Layer 18 of a small transformer language model trained on English Wikipedia (23 layers, counted from 0, width 64).
Take only the direct path to the model's output, skipping the later layers: a vector added to the residual stream pushes a token's score in proportion to its dot product with that token's output vector.

Output vectors of the tokens that the questions are about. A number n stands for n times 0.025.
"estic": 8 12 9 33 3 -5 -37 9 3 30 17 -23 31 -13 26 3 -46 -3 35 -18 -4 -23 12 21 -44 10 37 10 6 7 -52 -10 24 8 5 -47 -21 1 -25 28 -4 -1 31 -20 30 1 10 -9 63 -15 7 42 -10 19 -5 3 -12 11 3 -12 27 24 -16 21
"unicip": 37 44 38 21 -19 5 -9 32 16 33 30 38 10 -20 32 21 -26 2 2 -34 18 -15 5 7 1 33 24 8 3 -23 -36 -1 -13 8 16 -8 -8 24 -47 1 -4 29 18 -9 35 32 5 -28 34 -15 -2 36 9 24 25 5 -3 12 -14 -31 44 3 -18 6
"erous": -11 10 30 5 2 15 5 16 29 -1 35 25 41 -4 25 19 -16 13 -13 -29 -32 -17 -5 -11 -66 24 44 29 23 3 -51 -13 11 16 -9 -41 -38 24 -18 -8 -38 10 5 -13 8 -11 11 -36 34 -9 -10 13 -3 47 -5 30 -29 -27 -38 -13 59 -19 -3 36
"|---": 27 68 71 30 -23 21 -32 39 53 57 47 44 -11 -27 64 16 -66 38 -13 -37 6 -32 -32 6 -82 37 74 8 24 33 -51 -26 51 56 20 -32 -62 70 -75 -11 -32 79 62 8 88 16 51 -48 93 -5 78 74 7 51 -35 65 14 -6 -32 -36 66 16 -62 38
"odox": -1 37 21 42 16 19 4 -1 47 46 23 33 -8 -30 58 17 -26 21 7 2 15 -26 -30 19 -42 3 40 -19 19 1 -11 14 1 21 6 -10 -13 54 -35 -33 -21 36 5 8 50 2 22 -26 25 -7 11 22 22 13 -2 16 26 -1 -12 -16 35 14 -5 -16
"wegian": 12 15 68 7 12 35 21 23 30 22 68 19 -7 -30 45 5 -26 18 26 -24 3 -51 0 13 -34 48 46 17 18 18 -47 10 46 28 0 2 -23 28 -26 -5 -31 22 31 0 42 32 9 -37 29 -35 33 12 -7 47 6 18 -31 0 -9 -50 48 31 -20 16
"pecially": 51 35 38 31 -6 27 -23 -10 39 22 14 38 5 3 29 -7 -11 13 18 -7 -8 -15 -34 7 -25 -14 44 10 18 15 -48 -8 57 46 8 -39 -56 56 -17 15 -54 24 24 21 51 38 24 -42 64 2 29 19 3 10 9 43 21 -31 6 -39 51 8 -34 -5
"anish": -3 34 19 15 7 23 33 40 21 48 27 24 6 -30 10 -16 -24 19 21 -22 -2 -13 9 19 -3 -10 24 -10 9 -12 -40 1 14 24 5 -12 -49 29 -25 17 -7 10 21 -15 34 11 9 -34 35 -18 -1 23 7 37 0 8 -13 0 -32 2 19 9 2 30
"heast": 27 68 71 30 -24 21 -32 38 52 57 47 45 -9 -25 64 16 -64 37 -13 -36 5 -32 -32 6 -82 37 74 8 24 34 -53 -28 52 56 20 -32 -62 70 -75 -11 -33 79 63 8 88 16 51 -49 93 -5 78 72 7 51 -35 65 14 -6 -32 -36 66 16 -63 38
"]": 10 23 1 -3 -9 17 -8 -8 -4 44 4 26 -21 -14 21 -11 -37 -23 -29 -5 -4 6 -23 -14 -35 11 1 6 21 5 -39 -11 -13 20 10 -24 -17 39 -2 -2 -8 12 14 -14 42 24 8 5 26 -12 -3 -13 -36 5 -11 -1 28 -39 26 -16 4 20 5 5
"while": 12 50 20 21 25 -19 5 20 48 7 -25 -22 15 -53 36 41 -36 38 -26 -9 2 15 -12 4 -54 -8 17 21 -13 13 -11 -25 -17 24 4 -36 -22 55 -10 -5 -29 56 -4 -2 31 -21 52 -7 50 -6 -2 22 7 57 -23 3 22 -4 -27 -37 20 27 -4 5
" themsel": 25 68 71 30 -22 21 -33 38 52 58 45 46 -11 -26 63 15 -65 37 -13 -35 5 -32 -32 5 -83 39 75 9 24 32 -52 -26 50 55 20 -31 -65 70 -74 -11 -31 78 63 8 86 15 50 -48 92 -4 75 73 8 49 -35 65 13 -5 -32 -36 67 17 -61 38
"hew": -11 -2 31 1 13 35 -4 4 30 23 12 3 8 4 57 0 -30 2 -2 -8 1 16 -2 -6 -37 30 24 -8 10 22 -41 -18 -3 39 -21 -21 -21 0 -14 -26 -2 35 9 39 41 40 1 12 36 -22 19 22 -18 19 -31 26 15 11 -2 -38 21 -19 -23 -11
"Population": 55 51 41 17 21 39 30 20 18 5 5 5 4 -33 20 14 -43 23 30 -30 0 -6 11 -10 -15 4 37 2 19 -10 -22 -22 -6 15 17 14 -66 44 -46 -7 -18 50 18 -13 31 -5 35 -31 36 -14 26 4 5 13 21 43 -11 17 -49 -16 48 -3 -24 -17
" Arthropoda": 42 56 -3 31 22 33 2 10 54 27 23 37 17 -14 13 -23 -14 33 5 6 10 -5 -12 1 -52 15 31 1 -9 15 -34 14 18 11 1 -4 -33 22 -29 18 -17 50 -3 -22 25 31 25 -39 14 -20 9 23 -22 8 -16 -9 -1 16 -26 -38 50 15 -54 -1
"ionally": 18 64 28 13 -7 17 -17 12 24 23 1 31 2 11 55 -8 -21 25 -15 -37 -36 -42 -31 -11 -46 -5 36 33 11 3 -20 -41 10 -3 -17 -14 -40 18 -27 -16 -47 9 19 38 0 -9 -3 -24 22 17 0 4 -19 36 -21 29 11 -14 -4 -32 33 10 6 10
" attem": 26 68 70 27 -24 27 -33 40 50 53 39 41 -6 -27 60 18 -65 37 -9 -30 4 -29 -31 6 -78 36 68 9 25 30 -51 -27 46 53 17 -29 -61 66 -75 -12 -29 71 60 8 85 17 52 -49 85 -2 74 76 8 49 -38 58 12 -11 -31 -37 64 12 -59 37
" Phylum": 39 27 11 48 1 7 22 17 44 46 40 -5 -5 -29 27 -30 -16 42 -24 -38 0 8 -27 -9 -28 34 56 -2 25 10 -37 4 33 33 5 -16 -59 76 -46 23 13 73 -6 -18 29 21 38 -43 44 -1 -1 35 8 -1 -60 53 -12 32 -23 -47 52 28 -45 40
"itled": 15 58 14 42 -26 -1 -2 17 13 33 43 12 8 -43 47 -25 -26 9 -6 -34 -15 -23 16 -46 -13 35 28 20 10 44 -38 -14 36 12 -11 -36 -2 0 -4 -15 -1 2 37 25 53 12 15 -27 43 -5 -7 21 -45 -7 -17 33 -16 13 14 -39 46 2 -15 26

Output weights of attention head 1. The head adds the sum of these rows, row i times number i of z. A number n stands for n times 0.0054.
o0: 11 5 2 -39 -46 -22 33 0 -21 -1 20 18 -20 -29 23 9 -9 11 22 32 -6 -11 32 -10 23 -33 34 -4 -3 9 -6 -48 42 -20 1 -1 -8 -31 -32 8 25 -4 21 14 -9 4 10 39 -19 34 -4 32 20 -61 3 -4 -4 -17 3 -17 6 -20 15 -39
o1: 15 6 -8 -9 -7 64 24 10 -21 1 -17 62 13 4 -50 9 42 -1 22 -26 -14 58 -27 25 -6 22 17 -8 21 -33 -2 -5 17 -16 18 23 -19 13 -11 45 -41 -43 2 34 -63 -1 -40 3 -55 30 -18 18 3 36 0 -46 -22 -1 -20 17 6 -3 26 -30
o2: 15 -25 25 9 -56 -4 -19 23 33 25 38 -9 23 -40 -4 -15 -23 11 -1 -54 9 -59 28 7 12 -61 36 -8 2 -18 -42 -31 6 25 -37 -31 0 41 3 61 -33 44 25 3 13 -32 2 -13 -23 -17 -21 33 -50 3 18 32 19 29 35 -42 7 -43 38 12
o3: -3 9 -21 28 15 -10 -4 -26 14 31 -19 -27 -17 -15 7 27 23 17 31 20 10 -15 -20 -10 16 1 22 17 -14 -35 39 -8 40 -25 -22 4 -20 18 -17 -27 -18 0 -23 34 15 8 -28 -27 -10 23 31 -3 19 24 25 7 -13 -21 -21 -18 -3 -12 -44 22
o4: -41 -34 0 -19 -1 -53 -7 -43 -29 16 18 -45 23 4 -6 -9 -4 -5 35 -51 4 -17 -5 36 26 16 29 -49 -1 -4 -19 -26 21 3 22 -10 -32 -7 -35 -46 40 -31 21 15 -6 9 14 10 -20 11 -52 39 20 -14 17 24 -8 32 2 -25 13 -17 4 -21
o5: -46 -8 -29 25 47 1 32 -8 -4 51 -15 -17 -16 9 14 -19 25 24 34 61 7 29 8 6 31 -9 13 -20 -10 -12 -25 44 -16 -9 -12 27 -3 8 21 -2 26 -39 -8 -13 -24 8 -9 0 -19 -8 -4 8 -18 -5 38 18 20 -18 1 45 -6 12 20 22
o6: 13 8 1 -26 -2 -7 -5 -36 -11 -36 -8 39 -20 -39 -45 11 -25 -20 11 -18 -57 -17 17 -20 15 19 9 22 -31 -44 34 -19 -30 -35 30 -15 56 -43 34 -10 40 -30 6 32 6 12 31 -31 60 7 -8 4 -49 -11 13 0 6 86 -12 6 -40 15 -29 -12
o7: 12 55 -39 -6 64 -22 -26 -7 -29 -33 -13 95 46 -7 17 28 0 -25 8 4 3 50 -7 2 4 5 -42 6 15 9 -25 5 -64 11 15 -6 -43 29 -2 -9 -24 19 -33 -1 -16 -42 4 25 31 0 -58 0 -4 23 15 37 30 1 6 -1 -11 4 14 48
o8: -18 -8 -10 -5 24 -8 -8 33 -39 12 -35 18 26 -30 27 5 -23 -44 62 -39 16 -4 47 -58 -19 27 0 -17 -5 49 56 -11 -24 10 -10 -36 -2 52 -6 0 -16 -36 -31 -23 -1 26 -14 -45 -23 -1 26 -39 -13 -29 16 48 74 -15 41 -33 -14 20 16 -2
o9: 20 -30 -9 15 -16 3 9 16 -14 20 33 -19 9 -14 -40 -8 14 -35 5 -27 7 18 -17 -20 -15 -30 -6 -13 6 7 17 16 -56 13 -41 6 15 20 -20 -13 6 -16 26 47 29 -12 -10 -32 -2 -44 -8 10 7 34 -35 -22 8 -8 16 -76 6 -54 -18 38
o10: 1 -37 1 -55 5 -15 -7 -38 24 -43 4 -13 -23 37 -23 27 23 -14 5 -12 -10 24 45 -13 5 -51 7 1 6 22 10 -17 -8 -29 1 -49 21 62 10 37 1 0 8 20 -15 -31 -8 25 16 -18 30 -13 29 -19 5 -17 -19 3 2 -5 -30 3 -17 13
o11: -46 42 19 -2 18 -12 -39 -17 -69 -5 10 -14 14 5 -11 28 25 10 -27 24 5 -52 17 34 -39 1 -23 9 -58 34 19 21 8 3 -14 9 3 -43 -12 -10 -37 1 48 -12 1 -44 36 1 17 44 -5 -30 -37 18 -71 43 -27 25 -22 11 26 35 -33 33
o12: 5 -10 -5 31 37 -14 -22 -22 3 -36 -2 21 35 -27 -63 3 12 -5 -26 -1 -15 5 -2 -1 -33 34 21 5 44 0 -48 -9 -1 6 36 -22 -36 19 -29 -9 8 -36 -11 -27 53 11 -15 -21 21 -7 -18 -25 -23 16 -39 -5 -31 -28 16 -24 9 6 -11 -25
o13: -31 -18 -2 -40 -7 8 12 -22 13 11 -11 -18 -6 -48 42 -8 -33 11 -2 28 11 -13 -45 39 -43 6 -20 -41 43 -13 -3 -19 24 33 -12 39 -58 -32 15 -26 8 -47 70 8 -8 11 -3 -11 30 -58 -15 -16 -49 -13 -12 -6 11 14 11 43 23 -3 -3 0
o14: -43 11 -16 37 34 10 32 -38 11 27 59 14 26 19 18 -37 3 -39 -75 17 51 3 3 -6 -21 -1 13 -37 -25 -13 16 16 24 -7 -23 14 30 -1 62 10 60 -22 -24 32 -13 32 16 3 7 -8 26 -32 0 45 13 59 13 -30 -51 24 -4 2 -13 12
o15: 5 -11 27 59 -10 -18 21 9 9 -21 9 -43 -15 -7 34 63 35 -16 23 -25 -11 6 -8 -25 0 26 1 -29 -36 6 -7 37 21 3 -12 -35 14 -1 -44 38 28 -18 -37 24 -11 7 -13 -19 -29 -23 -33 -8 22 -18 -1 -7 17 11 25 22 29 41 -21 1
o16: 5 -19 -7 -12 -46 51 -46 -13 -14 13 -22 -16 15 8 1 -21 51 15 -3 -8 35 -7 9 -39 21 -43 -27 48 -15 -14 8 -20 23 -34 -23 -39 7 -81 50 9 16 -21 -17 1 -65 14 13 26 -4 -28 -27 -45 3 -40 -1 -8 25 3 -12 -5 -4 58 12 -8
o17: -10 -7 18 19 -30 -17 -2 -43 -4 44 -31 51 -16 9 -15 27 -20 -28 -3 -24 43 -22 33 -24 22 -36 23 33 -41 2 -40 -54 5 27 4 -22 -18 8 6 -24 28 -7 45 5 -36 26 -17 20 -11 -17 26 9 1 -35 40 -5 -27 28 -30 10 20 -30 -2 -12
o18: -55 25 15 32 49 17 -7 -19 -8 53 -33 -34 50 18 44 -23 33 -1 21 13 14 26 -45 31 -47 14 9 25 -11 14 30 2 33 25 19 20 -61 -26 0 -41 11 19 -24 -14 -8 -25 43 46 -8 -60 -62 -9 26 9 43 6 -22 60 -9 5 7 24 -5 -14
o19: 17 28 12 26 23 -3 -22 -30 64 -56 -20 -5 15 51 39 -11 4 21 -9 -31 -20 -1 50 -40 26 -51 21 15 -10 -26 2 25 -51 -36 -11 -10 24 -30 10 30 4 -16 29 31 -22 -16 15 -9 33 -35 -38 -22 3 8 5 -32 49 -16 -9 -9 34 -2 -29 -39
o20: 17 -5 -6 -52 -10 32 9 -4 -10 -13 -1 8 38 18 -23 17 1 1 16 2 -47 4 -5 30 14 18 -33 -15 30 1 2 26 -3 46 20 38 17 -15 -47 18 29 -44 -39 -30 -45 9 36 2 -70 -60 23 28 51 4 35 6 -47 43 0 -4 33 -19 22 -13
o21: -65 30 -17 -29 -1 -28 -24 -12 -29 54 -16 -32 13 -65 29 -36 -34 20 2 -33 25 34 -34 -23 10 -6 -15 4 14 16 29 30 8 8 9 -3 8 -7 -8 5 44 24 31 19 30 -63 24 17 18 -12 -23 14 65 15 -37 22 -16 27 -3 4 -50 -27 5 -7
o22: 55 11 -40 -4 16 -8 -45 15 43 -33 -13 42 -9 -12 -17 -54 -13 4 -2 11 41 -2 -22 -30 -7 25 -29 -81 -62 -8 48 -40 29 61 12 -6 -35 20 -25 -56 40 -8 53 -29 58 -34 -22 -24 7 31 1 -44 17 -90 32 32 -1 18 -9 43 60 34 35 23
o23: -43 22 5 -19 29 -18 -15 11 12 30 2 39 7 -21 30 29 -18 27 18 -4 -10 -13 3 -9 17 7 19 17 -11 -23 -8 37 12 11 -34 30 -61 -15 -33 3 -28 -6 -8 -9 25 43 -15 5 24 10 -31 -42 -6 3 48 -5 -14 8 -18 -15 24 -6 -10 25
o24: 9 39 43 0 -29 -46 -13 -6 -2 -27 10 22 -6 12 48 9 5 27 -30 2 -29 -5 22 -11 -14 33 -4 16 -14 22 28 34 -3 22 -46 -11 1 -8 -25 -31 -29 1 12 42 67 -5 -1 -14 20 6 40 12 5 -9 17 11 -5 -4 31 -9 14 -54 87 -1
o25: -45 15 -7 28 -42 43 30 -16 -9 -62 -15 -47 52 6 4 -2 -21 -53 19 -6 36 21 36 12 44 -8 30 0 -72 33 28 -15 13 -51 52 -14 -34 -5 2 64 -18 23 -6 8 12 12 20 49 21 1 19 53 -41 73 3 10 -5 -10 -8 5 7 7 -37 -11
o26: 0 8 8 -18 15 -53 20 -7 -28 -66 8 -14 -19 -18 -2 -30 -39 -15 44 16 71 -22 -8 -29 -12 27 31 9 -30 -28 11 13 -12 -34 35 -20 40 -17 1 17 9 -7 -51 -4 29 -23 -15 -7 -18 20 17 28 -51 -19 19 3 -32 -15 -4 -4 15 16 -42 -24
o27: -19 31 10 -16 19 -22 1 27 -20 16 38 9 38 11 -18 18 -15 -14 0 -52 -7 20 9 36 -9 -50 43 15 57 38 -30 -25 16 7 20 -54 -5 30 -57 -26 -38 -16 8 11 13 13 -18 -4 35 28 22 12 24 -28 41 -35 45 24 -32 58 21 26 -63 54
o28: -8 42 -11 -20 12 31 -34 -43 0 -4 -29 7 7 -4 39 -14 18 -9 53 7 51 -47 -12 -6 -30 9 -8 52 -61 -9 2 -35 -41 32 -2 -31 -59 23 14 -20 1 -7 -3 30 50 19 26 -29 44 -27 41 66 34 2 3 31 -21 -8 8 -10 42 -39 25 18
o29: 1 -2 6 26 0 0 7 4 0 -1 16 -41 23 22 11 -20 16 26 14 8 7 6 16 9 18 -3 -52 19 -35 0 -9 -35 -7 9 7 -18 7 68 -48 -7 -1 -20 -3 -63 -10 -8 8 -64 -22 -12 -9 -22 11 41 -16 43 1 -6 -7 -24 -28 -12 18 13
o30: 50 -30 -55 -45 -41 23 61 -20 7 -8 -8 -3 9 -1 -22 43 -25 -36 -20 -9 18 -17 24 -30 -39 -10 -9 -49 -32 4 -12 -14 21 -14 7 30 21 23 30 -4 14 -16 8 -17 1 -9 7 34 -39 4 -28 -29 26 14 10 -17 -16 -38 5 -37 -27 -18 37 -42
o31: -10 -11 22 13 12 2 -1 -17 14 -13 15 25 -24 -38 32 -3 -23 -6 30 -33 -9 1 -22 -15 -11 50 13 -28 -39 15 -3 6 -38 22 36 5 19 -26 15 -22 23 53 -29 -20 26 9 -7 28 5 19 29 3 4 -23 -19 -2 -5 38 10 8 2 -20 7 23

Each question shows a token from some text and the vector z that the head gathered there. A number n stands for n times 0.016.

"as": -34 -29 28 18 19 -5 -33 62 15 -58 -37 63 15 14 -38 -32 -6 4 1 24 -27 36 -50 -12 -55 -16 20 -8 -16 -7 -22 -4
Pushed up most: "while"

",": -36 -20 -17 -41 -26 -3 -7 17 26 -6 -39 -21 29 8 -17 1 -1 8 5 5 -2 4 15 23 -6 5 -24 -8 1 -6 -9 -15
Pushed up most: "]"

" the": -41 4 15 -48 -29 25 -4 -24 -19 52 -25 -71 1 23 15 0 -34 -31 29 3 20 20 0 39 -23 6 -3 44 13 10 -16 -32
Pushed up most: "anish"

" rather": -76 26 52 -37 -61 13 -13 20 -1 4 -60 0 5 6 -21 17 -38 -21 26 18 68 6 2 38 -23 -34 3 -20 36 9 9 -13
Pushed up most: " Arthropoda"

" opened": -77 -23 -36 -56 -7 -8 3 28 23 -37 -72 -55 70 19 6 2 5 -56 3 -11 -54 7 27 78 -19 -4 -11 -11 34 -28 11 -26
Pushed up most: "]"

"==": -19 -1 48 -13 -2 6 4 5 -26 19 -34 -1 3 -2 7 23 -6 -16 -7 45 -11 1 -13 18 -40 -5 -45 5 6 27 -40 3
Pushed up most: " Phylum"

"All": -22 3 31 -17 -12 8 -1 15 -6 7 -30 5 6 10 -8 11 -1 1 -8 50 -5 13 -30 15 -13 -25 -35 -1 5 7 -33 -5
Pushed up most: "ionally"

"oon": 0 -13 12 9 -46 -2 14 44 28 -62 -47 -21 -1 -1 -22 -2 -25 3 14 -1 6 -57 17 59 -13 -5 54 10 28 -34 11 7
Pushed up most: "Population"